Layer 8 of a small transformer language model trained on English Wikipedia (13 layers, counted from 0, width 64).
In attention head 0, each number of a token's query is one row of weights dot the token's vector x. The head spreads its attention over the tokens so far by the softmax of query dot key.

Query weights of the head. A number n stands for (n - 500) times 0.00054.
q0: 390 505 524 395 505 595 685 432 505 502 389 418 591 538 567 549 471 639 545 475 519 648 599 428 558 612 411 521 668 332 556 837 310 457 421 674 533 285 682 556 536 495 552 503 484 766 509 498 486 419 381 349 658 580 588 453 593 428 396 542 409 471 638 566
q1: 266 521 422 592 705 543 619 406 622 382 836 858 495 590 322 558 867 419 449 218 576 623 337 604 668 886 475 896 450 318 542 539 484 469 635 592 448 191 729 634 554 490 527 296 620 531 293 284 567 507 618 737 417 224 495 680 206 373 767 390 398 364 125 663
q2: 311 519 420 161 499 323 472 657 751 485 519 437 495 469 460 559 449 818 491 448 494 686 641 559 422 476 445 606 661 515 430 439 448 495 419 467 578 476 547 509 531 448 540 689 376 398 563 342 332 570 484 491 592 607 436 402 693 446 719 698 526 529 550 469
q3: 301 402 277 315 657 426 619 389 550 427 780 844 392 495 489 465 826 276 603 393 486 610 436 454 512 577 430 749 658 414 655 514 428 514 514 620 463 157 702 463 682 427 486 348 708 489 348 399 466 501 478 505 525 314 651 469 327 491 507 368 492 715 440 700
q4: 519 540 477 628 28 601 326 647 501 576 532 501 748 666 339 476 334 693 277 534 690 572 360 532 631 420 400 506 431 612 403 339 682 595 461 335 666 605 262 638 310 549 393 607 463 330 687 696 496 570 458 647 728 872 266 576 569 354 701 725 579 217 527 208
q5: 426 312 529 327 585 416 697 695 422 421 404 532 242 525 367 732 713 416 632 603 314 686 482 565 435 599 399 782 774 471 681 453 601 609 483 601 613 463 584 626 715 499 487 366 605 386 437 525 411 601 533 419 383 387 543 380 672 601 485 394 522 706 420 443
q6: 814 541 461 822 523 635 348 415 404 568 530 554 694 504 663 375 302 421 195 380 742 242 739 475 375 353 546 273 428 791 275 681 512 206 572 388 454 494 435 409 344 590 556 531 314 441 615 554 564 510 497 501 586 547 493 543 600 535 158 376 351 457 644 565
q7: 487 518 591 694 231 636 394 558 460 452 477 746 638 668 431 375 529 582 458 530 631 604 339 498 694 486 357 458 367 482 366 496 447 686 345 446 734 665 208 573 465 444 393 395 567 485 550 633 710 567 524 611 564 696 466 612 542 363 790 564 529 252 492 410
q8: 310 505 183 372 562 389 645 606 538 406 475 330 220 578 556 560 683 545 622 436 411 661 474 560 392 413 507 643 596 585 842 397 377 638 574 712 410 204 821 576 664 321 721 397 579 441 325 376 382 424 507 559 574 281 648 437 481 568 643 377 588 757 284 632
q9: 685 591 420 444 479 755 401 418 613 465 546 598 553 705 678 618 602 435 321 440 658 389 572 565 404 478 698 557 358 572 233 287 452 540 397 690 450 551 413 559 438 506 439 401 392 576 656 709 627 605 479 662 496 519 520 600 440 420 484 445 563 408 486 623
q10: 824 421 454 708 360 697 290 523 324 537 383 503 882 597 609 508 341 333 264 386 737 389 694 450 346 485 587 303 464 575 144 539 448 260 394 560 523 571 226 383 302 519 369 640 441 560 569 703 605 592 544 405 692 671 415 667 560 501 234 401 418 301 568 705
q11: 626 473 567 539 583 482 647 478 231 701 359 291 343 336 474 554 512 507 598 593 483 470 498 355 564 323 499 477 428 443 720 679 543 582 548 423 553 498 464 540 586 484 741 516 618 443 337 511 428 450 426 312 487 523 444 626 397 623 353 486 411 416 575 446
q12: 475 478 222 456 597 468 496 441 494 435 574 744 530 579 532 424 434 442 455 313 659 379 593 518 403 533 403 581 495 486 275 626 367 488 486 456 575 410 568 477 474 587 442 507 388 454 572 411 615 638 566 448 633 538 524 536 537 405 323 461 338 515 560 573
q13: 775 586 465 684 314 653 371 556 297 462 727 712 735 579 817 461 136 323 290 424 826 402 425 285 304 353 476 166 319 572 230 585 463 397 437 452 367 731 106 487 92 680 308 570 129 560 663 785 684 694 344 495 652 708 529 823 359 493 266 587 230 396 638 373
q14: 286 592 392 631 562 452 482 573 287 712 466 335 413 378 510 438 592 430 540 584 451 480 502 479 471 666 361 513 376 388 730 521 490 455 491 388 397 490 591 382 571 632 639 622 640 399 209 617 483 454 30 292 387 400 505 652 541 651 418 684 579 403 476 529
q15: 422 568 223 265 670 393 301 649 549 472 506 729 511 472 570 340 407 377 614 448 390 511 913 565 498 584 350 497 569 465 604 777 252 523 445 258 347 223 552 263 675 441 590 649 416 431 455 438 542 645 700 500 462 389 738 311 754 385 576 447 491 514 415 759
q16: 559 566 346 509 442 482 462 517 496 566 517 503 488 468 658 295 510 639 467 356 538 483 459 383 637 574 433 515 530 592 598 511 458 422 447 460 442 496 599 495 427 559 571 492 599 596 587 356 420 271 478 232 702 376 720 412 605 537 442 556 453 681 772 569
q17: 734 345 434 659 528 708 485 517 456 553 509 602 441 513 519 388 663 275 482 639 527 656 675 357 540 361 361 321 691 784 595 355 457 606 399 417 632 358 390 411 422 413 414 359 549 561 367 420 383 347 615 545 352 541 687 486 537 769 492 521 367 545 502 370
q18: 595 511 514 651 403 465 584 499 321 251 301 555 419 490 634 537 509 537 495 272 405 441 535 348 439 410 513 663 602 664 321 419 609 412 611 317 537 389 466 560 586 365 454 515 485 384 483 456 599 502 534 589 549 464 837 509 334 448 595 477 680 661 534 364
q19: 543 499 689 689 529 446 399 683 452 399 576 470 592 577 677 320 516 432 413 429 536 554 468 241 502 442 526 580 577 622 528 558 597 409 665 331 376 388 399 464 447 553 601 464 474 305 503 310 509 550 567 425 719 605 605 515 596 677 436 436 426 520 392 447
q20: 405 398 565 559 576 370 513 447 566 589 663 356 540 616 692 492 459 319 424 168 552 521 628 293 625 526 569 666 344 557 541 406 524 396 492 381 244 387 909 425 332 669 660 441 334 661 529 393 290 557 649 518 634 364 658 656 535 569 596 497 462 508 550 624
q21: 435 645 507 651 542 667 403 242 312 520 540 576 515 513 445 331 494 806 496 525 715 448 364 562 629 629 630 411 554 562 534 550 369 214 533 576 500 579 537 439 450 582 419 359 516 429 364 408 397 412 378 408 403 583 387 276 590 652 457 683 423 491 505 345
q22: 514 405 555 442 499 462 250 484 505 350 507 443 544 555 442 338 484 526 340 451 676 545 720 458 574 418 564 491 550 598 735 491 538 360 470 265 396 312 651 293 343 366 595 662 510 463 557 595 474 364 727 656 696 559 751 374 693 464 564 432 551 574 537 441
q23: 582 593 205 550 410 585 544 838 492 576 214 448 499 481 753 829 763 470 698 422 295 448 379 598 568 361 783 477 637 382 328 355 450 693 524 758 447 616 490 288 487 456 419 711 508 188 680 440 418 330 488 250 634 300 471 497 457 680 527 492 570 463 589 495
q24: 527 370 577 320 878 375 473 201 465 465 556 286 407 407 640 560 448 555 370 582 369 255 432 621 447 542 365 274 314 587 620 697 554 583 486 550 447 481 519 354 471 570 645 412 496 365 605 542 499 594 904 382 503 492 408 551 548 463 472 214 301 717 615 571
q25: 703 536 337 583 600 386 537 477 606 381 646 866 669 557 618 574 493 504 552 448 566 742 676 498 560 551 509 417 879 551 330 542 334 396 577 359 567 243 594 360 545 443 470 559 516 616 635 328 544 564 617 408 293 353 651 356 367 466 310 391 394 665 466 629
q26: 516 454 430 421 409 599 619 427 454 565 436 381 633 492 557 574 610 442 387 538 359 448 537 533 600 615 388 468 473 574 344 284 424 419 451 829 449 530 548 576 746 597 457 305 391 497 422 401 430 541 530 496 398 524 647 366 315 317 657 654 418 335 620 487
q27: 563 612 414 464 579 176 506 699 668 356 494 688 392 715 568 621 541 761 412 333 513 450 396 602 611 463 740 396 431 590 419 602 403 728 622 633 473 329 485 518 475 548 431 400 547 498 638 345 537 410 467 418 466 613 652 691 430 357 698 240 300 565 486 441
q28: 357 490 374 580 308 616 377 595 266 438 428 455 483 615 448 392 457 678 482 650 387 308 408 441 439 399 609 493 537 539 800 604 391 650 549 312 536 499 375 622 631 530 585 387 386 337 374 628 403 406 314 423 581 455 478 634 443 580 464 462 574 535 718 321
q29: 659 560 472 612 607 542 482 322 453 349 794 558 627 433 479 455 502 767 408 471 637 340 556 486 639 598 701 518 659 360 241 685 530 472 493 589 608 375 380 468 642 429 406 484 615 595 585 430 614 277 719 586 443 354 580 475 280 446 246 383 448 551 393 471
q30: 655 383 629 644 577 243 581 490 499 490 386 242 738 449 256 643 588 276 703 535 429 448 598 300 508 562 513 300 399 523 515 413 691 435 504 375 623 687 448 352 679 476 405 654 489 530 679 638 560 815 625 355 285 237 308 476 542 472 184 407 539 766 476 500
q31: 353 622 606 412 344 329 661 598 522 613 518 450 650 567 350 392 179 421 552 467 575 624 539 371 447 786 467 479 425 452 479 529 634 314 426 451 740 509 423 590 434 459 636 738 591 318 369 781 567 748 471 560 475 665 310 640 606 480 493 740 667 532 355 516

Each question shows a short text with each token's key, already scaled and adjusted for position as the last token sees it. A number n stands for (n - 500) times 0.0021.

Then comes the last token's vector x. A number n stands for (n - 500) times 0.012.

0 " f": 435 355 631 506 490 630 362 465 530 409 376 581 198 516 480 307 457 477 613 530 405 469 346 581 468 483 502 604 470 564 497 404
1 "ul": 484 559 490 525 499 490 496 410 578 571 452 509 289 504 496 328 408 561 577 487 401 489 420 591 391 528 569 583 551 502 489 419
2 "ly": 536 502 556 498 467 603 416 346 590 423 395 578 320 490 546 334 566 521 501 550 513 576 475 546 462 526 507 533 608 480 521 423
3 " independent": 521 507 593 539 501 575 428 372 582 426 385 538 243 463 551 332 538 492 514 541 550 562 526 520 443 470 480 531 580 495 518 428
4 ".": 443 501 497 573 408 621 396 337 640 333 352 675 243 450 561 348 544 472 518 549 500 551 519 480 473 480 478 530 589 460 530 413
x: 586 449 464 634 537 525 387 397 488 540 525 306 531 498 452 465 693 535 525 536 463 359 389 490 466 401 498 420 498 558 902 511 553 495 446 407 492 558 818 485 619 470 489 510 343 512 313 491 434 421 429 388 482 444 566 488 524 465 597 559 418 598 614 449
To which token does the last token give the most attention? 4 "."

0 "ta": 517 523 524 444 548 517 467 396 554 514 372 518 306 473 558 325 516 478 551 526 537 557 547 484 426 447 474 514 575 471 484 482
1 " became a": 481 509 551 518 501 661 352 383 592 325 353 645 196 465 559 363 555 478 564 471 494 476 504 557 450 456 488 510 601 460 578 435
2 " French": 542 442 617 545 529 667 358 466 560 390 361 612 182 479 590 345 563 485 529 535 585 517 568 513 449 399 507 528 613 460 537 469
3 " West": 574 515 615 647 518 673 346 498 567 374 350 561 174 457 601 389 509 465 506 487 500 547 611 474 489 451 440 443 547 487 545 517
4 " African": 483 505 565 625 477 611 395 462 551 427 389 564 210 466 574 397 499 480 512 460 514 486 547 488 468 371 496 496 608 414 575 487
x: 415 602 324 458 422 463 447 370 561 573 455 361 503 435 355 410 705 444 529 420 409 489 623 444 426 529 641 388 559 420 855 417 591 562 559 471 500 464 743 560 486 306 611 551 556 519 550 516 570 458 680 538 516 337 402 422 571 496 546 431 574 404 461 530
Which token does the last token look at most, and with what share of its attention? 3 " West", with about 40%

0 "60": 495 447 562 482 539 554 442 395 592 527 415 545 318 466 562 306 514 498 552 579 554 568 487 522 414 517 535 492 544 479 500 445
1 "0": 509 511 553 505 529 501 480 384 564 553 433 529 324 463 573 319 453 501 588 558 551 523 504 531 431 512 522 446 520 472 573 482
2 "33": 507 511 548 516 545 526 461 394 575 524 420 561 316 439 573 322 504 499 525 550 560 553 509 531 463 486 528 465 552 458 520 462
3 " on ": 540 542 562 559 453 611 352 336 653 339 358 617 149 437 552 293 535 545 622 552 485 501 539 553 458 490 543 437 505 437 524 435
4 "10": 518 527 556 518 467 575 431 386 576 439 443 653 222 464 564 375 446 517 542 523 414 455 442 632 379 535 498 483 524 481 566 508
x: 386 441 520 682 548 488 580 565 539 552 306 312 632 499 395 372 714 570 480 583 451 522 516 540 352 366 324 532 617 486 610 561 614 632 774 555 536 409 520 666 382 410 617 572 448 459 265 324 447 370 611 376 473 511 461 476 489 604 524 524 373 512 382 606
Which two tokens does the last token look at most, in order? 3 " on ", 4 "10"

0 "ay": 552 464 555 412 541 525 467 413 583 485 400 545 347 482 576 362 535 517 522 548 535 554 527 505 456 498 455 509 582 469 507 418
1 "ette": 517 521 557 455 567 542 475 420 565 493 404 524 322 477 543 356 527 476 522 522 563 490 536 511 496 477 467 524 537 448 530 422
2 " R": 719 581 672 637 511 633 356 487 544 312 355 581 200 497 520 381 531 505 523 572 503 582 562 427 529 521 463 486 481 506 564 494
3 "ag": 480 605 556 616 577 562 456 599 507 484 420 499 303 575 541 348 449 497 457 491 457 490 471 448 451 500 435 507 475 526 537 490
4 "in": 436 387 547 504 557 445 556 402 585 536 402 493 353 515 548 379 482 488 428 463 490 512 506 539 528 500 437 551 561 428 586 461
x: 357 544 401 376 513 601 518 519 592 583 435 362 491 639 435 424 649 457 568 425 478 336 480 496 525 352 499 576 448 282 836 644 584 458 431 564 649 506 723 583 484 513 498 527 385 564 238 434 428 499 453 395 492 502 456 362 528 412 583 603 587 572 495 495
To which token does the last token give the most attention? 2 " R"

0 "20": 541 464 564 465 526 523 475 395 590 548 438 543 323 455 574 344 490 506 558 555 547 551 504 541 451 515 507 483 565 486 514 424
1 " |": 516 525 550 493 508 576 433 374 611 389 408 625 242 421 588 376 503 526 544 566 518 504 568 522 505 508 513 423 598 456 654 431
2 " at": 564 510 610 524 453 598 360 389 619 283 313 606 236 457 590 354 535 514 531 546 507 540 540 469 472 559 440 510 563 496 582 444
3 " Mc": 542 569 524 687 503 709 281 561 606 245 293 702 161 506 526 303 526 509 498 462 559 431 617 356 589 493 374 484 527 448 572 447
4 "N": 339 562 523 669 490 524 398 456 572 398 392 621 280 515 638 445 521 415 319 457 510 582 453 575 484 506 457 484 502 471 493 445
x: 243 443 335 467 589 479 602 490 457 610 564 386 522 669 397 598 721 417 370 417 552 481 518 606 472 516 411 743 516 443 519 517 500 533 481 531 537 380 745 463 502 472 710 629 330 478 367 456 580 431 354 558 589 286 407 390 427 410 679 635 469 466 507 593
To which token does the last token give the most attention? 3 " Mc"

0 "er": 495 464 545 428 543 538 454 419 572 478 396 543 325 478 527 327 511 530 551 550 534 554 541 474 471 508 502 519 559 505 567 441
1 " Vol": 618 398 702 596 544 625 355 582 518 383 377 623 259 489 544 401 463 512 525 509 436 505 525 315 564 535 493 516 513 511 545 517
2 "ta": 480 515 531 498 570 506 479 463 518 520 331 529 367 517 516 363 501 498 481 448 525 517 483 542 511 507 493 607 540 460 486 453
3 " in the": 500 505 547 557 463 595 429 377 616 365 333 580 285 455 580 413 540 505 506 519 526 545 551 486 421 513 427 503 578 466 488 421
4 " French": 512 562 565 619 498 630 412 471 582 408 376 579 220 477 583 373 557 510 521 570 577 521 591 523 453 443 465 534 602 463 511 450
x: 383 480 448 601 428 445 412 367 603 574 470 299 401 299 440 529 656 505 480 478 435 498 566 518 405 402 498 464 558 438 855 534 705 574 561 444 435 507 775 497 411 336 558 501 510 561 551 574 472 409 533 531 526 369 488 509 645 534 555 533 466 485 495 466
To which token does the last token give the most attention? 3 " in the"

0 " ex": 371 337 655 552 518 649 355 560 479 414 382 569 263 548 454 329 396 574 561 453 339 468 462 522 458 589 526 606 492 616 633 442
1 "-G": 645 325 685 642 483 660 332 524 576 387 327 545 176 538 584 339 475 440 418 514 552 587 463 493 513 483 524 521 529 551 495 386
2 "W": 449 525 541 509 529 551 453 436 632 518 369 490 292 520 558 327 518 390 479 494 545 559 506 574 446 471 431 515 583 484 449 453
3 "R": 383 543 538 535 492 513 467 448 603 511 431 461 293 511 586 369 512 401 470 530 529 559 480 568 440 421 483 496 551 438 489 520
4 " main": 447 458 523 565 467 506 460 388 556 533 470 509 268 463 508 378 504 460 511 424 411 508 425 563 459 499 574 496 561 530 483 426
x: 386 673 540 551 473 515 408 555 587 385 474 367 632 443 322 534 691 475 560 472 451 382 438 406 468 340 586 474 615 492 857 460 403 491 533 603 540 527 534 543 570 385 641 474 414 355 461 423 376 591 520 466 556 429 550 239 558 495 603 519 562 530 393 605
To which token does the last token give the most attention? 1 "-G"

0 "ite": 500 523 509 446 540 542 452 385 571 484 384 519 256 469 572 310 528 514 551 566 538 552 513 519 446 454 495 537 580 492 516 440
1 "/": 528 450 557 576 466 647 355 354 594 397 373 590 192 462 584 314 494 537 563 590 496 599 542 422 444 466 497 475 634 468 551 486
2 "st": 680 539 667 548 458 569 284 499 545 287 345 579 178 494 518 307 506 508 501 545 558 492 442 561 368 518 456 533 495 572 544 450
3 "adium": 464 517 566 569 520 551 481 386 586 457 406 533 299 488 561 358 542 528 577 552 549 542 572 579 496 536 440 538 586 460 550 348
4 " |": 472 471 525 561 453 605 429 376 623 374 385 618 223 433 591 376 544 529 531 527 517 519 581 498 510 490 504 448 630 445 638 405
x: 527 444 397 579 565 413 425 477 543 641 552 229 597 512 343 419 626 459 549 544 350 378 559 359 408 333 475 427 567 543 823 550 543 467 374 444 467 537 695 543 624 482 588 460 478 517 392 469 443 512 538 420 535 469 518 516 586 438 617 553 407 649 537 540
Which two tokens does the last token look at most, in order? 4 " |", 1 "/"

0 " dou": 450 445 587 523 542 660 391 438 528 467 363 615 242 533 503 280 523 497 589 511 466 479 421 577 474 559 552 589 543 566 507 405
1 "ble": 473 469 545 459 496 636 404 358 588 445 363 561 227 485 575 282 551 499 557 567 532 556 490 557 414 464 500 553 611 505 492 440
2 " K": 638 558 682 623 523 616 343 521 582 295 354 563 169 498 626 436 558 437 486 601 562 613 575 498 429 421 475 450 556 427 436 527
3 "yl": 388 478 526 531 551 544 483 532 618 478 382 523 271 564 594 335 552 414 472 482 533 481 460 480 447 387 451 580 480 409 428 531
4 "ch": 394 463 536 554 580 468 528 503 552 517 395 444 341 518 545 415 518 459 475 508 499 512 434 519 436 490 496 524 472 519 460 445
x: 257 520 495 277 423 500 512 486 466 557 412 364 439 405 652 423 633 622 540 423 485 562 458 370 388 592 548 711 530 296 713 524 435 382 431 577 528 568 647 410 574 410 463 616 579 442 450 472 529 394 395 449 656 522 552 275 622 519 658 551 646 559 567 597
To which token does the last token give the most attention? 2 " K"

0 " became": 500 432 611 498 539 672 351 467 570 326 380 635 242 514 533 348 548 521 575 485 460 497 483 511 471 514 528 509 612 492 646 404
1 " an": 548 373 603 573 493 723 332 489 580 313 363 664 231 499 530 376 542 535 570 498 460 508 473 496 409 498 506 540 606 522 557 414
2 " aut": 658 470 623 657 505 596 312 553 500 269 345 642 178 502 522 378 448 496 492 498 387 491 436 501 481 528 433 612 558 565 564 473
3 "onom": 609 498 517 610 571 538 393 523 460 435 354 516 263 519 507 374 467 540 484 472 480 496 487 490 476 431 415 597 582 497 527 522
4 "ous": 544 542 516 539 487 523 413 360 555 458 339 530 223 442 568 320 532 501 472 451 519 577 440 531 481 414 527 560 602 505 500 465
x: 467 438 489 500 453 453 399 516 462 428 466 435 367 498 410 539 760 495 516 516 497 578 544 456 416 372 452 369 533 506 973 519 570 526 510 462 494 455 593 446 538 449 641 496 379 459 664 559 445 568 481 490 356 301 515 368 544 428 537 541 614 557 526 481
To which token does the last token give the most attention? 1 " an"

0 " f": 435 355 631 506 490 630 362 465 530 409 376 581 198 516 480 307 457 477 613 530 405 469 346 581 468 483 502 604 470 564 497 404
1 "eder": 531 446 544 459 530 485 539 436 495 548 472 411 357 527 495 338 471 562 558 529 455 513 466 620 396 563 474 555 532 520 567 447
2 "ation.": 521 548 545 539 458 632 393 347 631 360 353 653 254 448 572 355 534 475 525 560 507 563 510 485 464 478 494 537 602 465 523 402
3 " In ": 489 529 533 567 378 606 331 296 676 303 333 704 93 422 599 320 567 496 539 494 448 567 505 578 472 438 582 440 566 521 518 364
4 "1": 452 483 533 551 486 487 419 439 551 362 425 641 223 454 594 418 541 520 522 509 421 518 473 634 391 508 526 447 538 515 570 567
x: 459 575 540 622 520 466 500 573 568 623 407 231 614 662 525 557 687 497 493 587 470 501 462 559 443 393 414 420 468 550 591 575 480 483 493 559 544 43 559 439 490 481 540 607 630 374 451 425 459 437 500 378 589 420 498 458 565 676 476 528 474 492 248 675
Which token does the last token look at most, and with what share of its attention? 3 " In ", with about 60%

0 " part": 421 391 614 536 536 556 426 484 530 540 503 530 330 501 385 334 508 543 563 480 467 546 423 498 444 651 599 615 450 654 502 303
1 "ies": 488 510 529 464 496 541 466 363 585 494 419 520 308 475 530 339 525 470 546 513 499 555 490 547 495 506 508 573 561 523 557 410
2 " other": 567 512 588 531 444 606 390 360 594 404 403 632 249 468 542 322 543 488 518 523 493 563 481 531 463 477 549 544 602 527 502 411
3 " than": 496 570 593 522 420 606 413 354 636 339 343 592 256 487 549 320 574 585 580 587 515 554 476 535 435 567 516 549 555 477 525 393
4 " the": 484 536 522 582 422 611 418 389 643 326 328 624 261 463 569 386 557 505 545 554 538 532 534 505 422 522 434 545 591 492 476 391
x: 581 482 445 568 500 513 358 482 473 454 526 354 321 442 483 525 648 519 502 495 477 461 472 528 485 371 496 502 586 615 968 576 501 463 587 337 441 426 721 493 458 426 655 506 394 470 343 498 407 446 550 447 533 550 541 480 445 458 492 558 437 586 569 483
Which two tokens does the last token look at most, in order? 4 " the", 3 " than"

0 "\n\n": 503 483 560 541 479 700 318 337 645 250 332 732 139 416 574 345 558 451 529 509 486 514 536 544 525 403 460 525 663 421 545 368
1 "The": 512 497 575 496 456 686 340 367 636 267 315 714 183 440 611 373 585 481 520 532 535 539 539 551 434 472 425 496 591 498 554 396
2 " French": 543 474 632 544 522 671 375 479 601 344 351 637 157 472 600 373 608 511 526 565 609 533 607 553 459 406 472 545 622 472 509 420
3 " arr": 621 793 512 741 387 613 343 483 519 364 349 649 239 521 443 328 495 534 603 501 410 573 379 575 469 644 602 606 351 626 570 358
4 "ived": 514 544 571 542 535 555 459 472 546 499 394 529 324 475 535 340 534 506 600 477 448 584 430 550 468 546 520 545 419 514 599 413
x: 523 473 530 667 736 391 460 503 552 454 487 355 433 396 503 631 622 339 516 509 467 716 424 342 309 549 442 649 594 496 815 407 552 491 500 554 473 477 568 468 490 545 381 434 693 508 309 558 418 470 488 469 457 328 373 436 550 518 490 553 428 538 639 554
To which token does the last token give the most attention? 0 "\n\n"

0 "ted": 488 478 540 418 532 546 442 393 594 462 381 515 290 475 550 336 534 492 540 550 514 586 523 502 459 533 489 545 549 514 522 415
1 " on ": 525 416 592 520 491 650 318 357 646 310 347 640 132 440 560 311 540 528 591 542 447 521 532 529 473 477 544 487 514 445 506 401
2 "25": 532 508 563 455 507 556 433 413 576 439 456 651 210 462 573 385 453 506 530 541 412 475 404 638 365 547 521 464 499 521 584 492
3 " February ": 559 548 522 591 473 629 386 475 621 426 425 670 183 441 565 337 500 529 604 600 496 529 523 573 502 469 521 453 464 510 490 483
4 "1": 443 449 529 526 515 453 471 458 530 462 479 567 309 471 588 443 515 523 552 507 412 502 446 623 406 520 516 413 517 484 546 583
x: 417 597 555 633 536 477 530 618 636 581 381 234 676 646 477 565 612 501 628 554 486 535 497 529 438 385 393 506 512 565 553 528 447 431 513 534 554 93 498 412 498 472 491 575 500 384 391 414 499 420 478 387 630 475 463 403 578 708 535 512 529 424 309 686
Which two tokens does the last token look at most, in order? 1 " on ", 3 " February "

0 " *": 434 476 579 439 555 653 304 408 615 264 309 674 142 442 567 293 520 550 507 564 534 518 550 452 485 417 453 499 636 410 599 449
1 "12": 497 510 602 448 557 505 400 437 578 436 369 597 213 499 573 321 496 505 539 507 538 491 512 539 456 464 505 563 574 445 560 466
2 " Christ": 519 401 609 630 610 524 422 615 545 398 408 557 261 458 496 456 460 436 506 477 497 499 651 397 506 431 409 528 467 539 437 560
3 "i": 477 577 507 619 499 495 487 470 530 496 383 513 334 549 509 415 505 420 445 381 498 544 568 502 532 503 485 578 459 531 576 471
4 " Or": 413 603 513 664 471 619 334 504 560 379 366 602 286 492 483 419 541 515 391 425 518 521 505 372 547 535 540 489 425 546 454 437
x: 309 445 557 479 479 622 439 449 612 568 568 436 255 424 461 242 442 598 332 471 492 544 409 448 406 539 565 598 518 449 746 545 575 518 555 645 509 581 562 480 643 373 659 578 463 504 495 350 319 614 585 538 539 519 369 263 439 435 677 464 524 562 517 590
To which token does the last token give the most attention? 0 " *"

0 " economic": 480 491 560 485 517 525 451 401 538 478 422 519 278 462 532 360 546 490 560 506 508 552 482 560 463 502 470 574 607 543 480 428
1 " re": 575 362 642 636 447 722 314 485 482 395 387 649 256 515 497 384 414 531 510 399 293 482 410 569 395 560 518 534 542 599 558 434
2 "asons": 514 531 572 476 473 546 448 362 552 465 395 516 278 501 538 336 525 498 513 520 487 549 422 613 469 510 493 569 556 473 530 384
3 ";": 429 513 526 545 420 618 411 361 653 329 351 621 216 482 579 350 558 488 534 538 526 520 543 520 466 471 466 533 577 437 557 428
4 " it was": 426 516 463 591 461 622 384 413 603 345 355 639 248 488 541 343 541 517 553 525 471 511 452 542 414 511 540 540 600 481 540 385
x: 550 554 446 594 509 467 403 461 560 514 498 247 537 587 558 518 840 550 549 539 388 382 435 482 450 362 462 513 521 597 772 353 480 410 451 432 473 435 645 449 630 386 657 514 554 566 341 553 515 554 534 313 588 334 589 452 365 490 438 490 554 615 535 455
To which token does the last token give the most attention? 3 ";"

0 " on ": 413 439 553 472 509 647 305 353 621 312 354 665 135 453 561 277 536 533 600 536 436 515 468 581 466 477 527 490 535 464 545 434
1 "31": 499 469 526 448 523 567 419 416 561 451 448 646 230 465 577 376 466 531 531 541 422 490 382 644 387 554 514 478 513 519 587 527
2 " October ": 569 503 559 547 477 601 387 473 615 419 410 633 179 453 533 306 480 536 632 565 473 507 513 544 526 475 520 426 480 493 551 490
3 "1": 450 533 538 526 510 452 463 467 513 481 466 562 326 479 574 417 502 517 551 498 416 513 432 600 435 522 522 425 509 497 561 581
4 "946": 440 513 563 565 512 564 486 422 558 517 431 563 336 500 562 350 534 479 569 553 511 536 481 570 473 538 493 488 517 484 579 450
x: 454 529 450 679 575 433 432 544 615 613 463 237 432 525 406 668 681 428 592 540 356 433 451 438 408 441 410 530 484 540 792 372 643 502 510 495 545 556 670 516 533 449 446 507 395 572 391 474 468 340 418 371 532 434 516 331 537 586 555 614 461 502 599 533
To which token does the last token give the most attention? 0 " on "

0 "-c": 490 372 615 534 496 616 398 427 506 424 399 597 241 490 522 344 420 465 522 519 441 449 457 597 463 488 393 604 614 538 543 401
1 "ar": 574 531 538 488 454 544 419 432 524 457 437 553 274 502 541 409 463 485 484 406 416 489 460 636 412 527 463 527 574 503 597 414
2 " behind": 518 503 599 444 492 571 447 361 593 403 360 563 271 496 560 333 579 531 552 551 514 530 504 618 453 559 487 550 579 512 574 394
3 " Se": 577 537 635 643 501 636 341 528 577 329 328 586 187 519 617 374 565 496 501 501 458 580 585 437 530 415 491 545 605 523 468 503
4 "ag": 350 530 519 666 509 564 403 558 548 410 377 499 287 574 588 418 527 460 403 458 508 520 463 450 489 490 424 497 525 534 456 422
x: 235 459 304 411 373 621 528 500 529 412 554 516 353 605 373 464 573 546 510 422 526 430 498 563 453 669 496 703 468 343 757 536 315 450 319 571 422 362 600 401 690 453 584 539 555 530 411 467 589 489 534 552 537 375 609 438 630 446 669 582 485 531 476 553
To which token does the last token give the most attention? 3 " Se"

0 "t": 502 482 519 493 547 490 482 439 538 538 422 463 343 494 474 341 440 432 539 528 496 547 486 436 421 502 481 566 506 543 509 469
1 " F": 622 483 598 535 504 592 391 454 585 449 383 558 243 501 511 350 500 463 526 503 522 529 487 470 521 485 498 507 492 503 478 433
2 "resh": 402 517 553 482 551 518 510 392 547 566 460 481 301 476 555 388 466 433 527 505 446 474 485 602 436 465 454 547 571 464 463 500
3 "man": 482 522 607 510 542 527 505 413 564 518 434 506 303 488 543 352 510 485 503 540 551 521 525 568 427 490 458 507 540 486 538 413
4 " *": 495 546 555 577 447 646 382 351 626 329 348 634 192 430 560 321 521 534 522 577 529 530 567 446 472 450 464 468 607 422 592 449
x: 440 431 461 658 618 579 451 429 496 580 422 332 574 488 444 327 676 500 469 513 368 411 545 472 493 383 420 484 587 523 865 493 618 526 513 358 454 590 729 454 658 502 582 500 315 572 361 494 362 439 579 394 574 539 406 462 527 408 607 522 464 551 554 403
Which token does the last token look at most, and with what share of its attention? 4 " *", with about 90%

0 "ted": 488 478 540 418 532 546 442 393 594 462 381 515 290 475 550 336 534 492 540 550 514 586 523 502 459 533 489 545 549 514 522 415
1 " with": 519 479 580 495 504 640 374 372 615 322 351 635 257 468 573 355 564 496 526 550 532 542 536 506 465 515 480 535 594 480 534 427
2 " st": 869 521 697 697 464 710 279 547 539 245 351 654 204 522 454 320 476 504 541 608 490 508 467 485 413 582 504 624 514 642 480 372
3 "ream": 543 494 573 597 535 629 410 468 539 477 418 516 239 501 541 369 474 447 533 510 490 522 507 566 449 496 471 586 546 537 515 408
4 "lin": 412 517 515 581 455 467 465 396 584 500 406 472 249 539 533 344 499 440 452 474 509 566 457 577 513 499 525 589 524 493 555 430
x: 342 515 502 451 486 471 728 533 604 550 423 477 500 752 401 515 736 448 579 497 475 363 486 493 435 491 535 422 575 320 758 501 486 555 262 555 616 502 655 509 489 479 565 338 465 446 326 401 240 391 424 589 611 459 607 465 458 509 479 464 634 596 389 559
Which two tokens does the last token look at most, in order? 2 " st", 1 " with"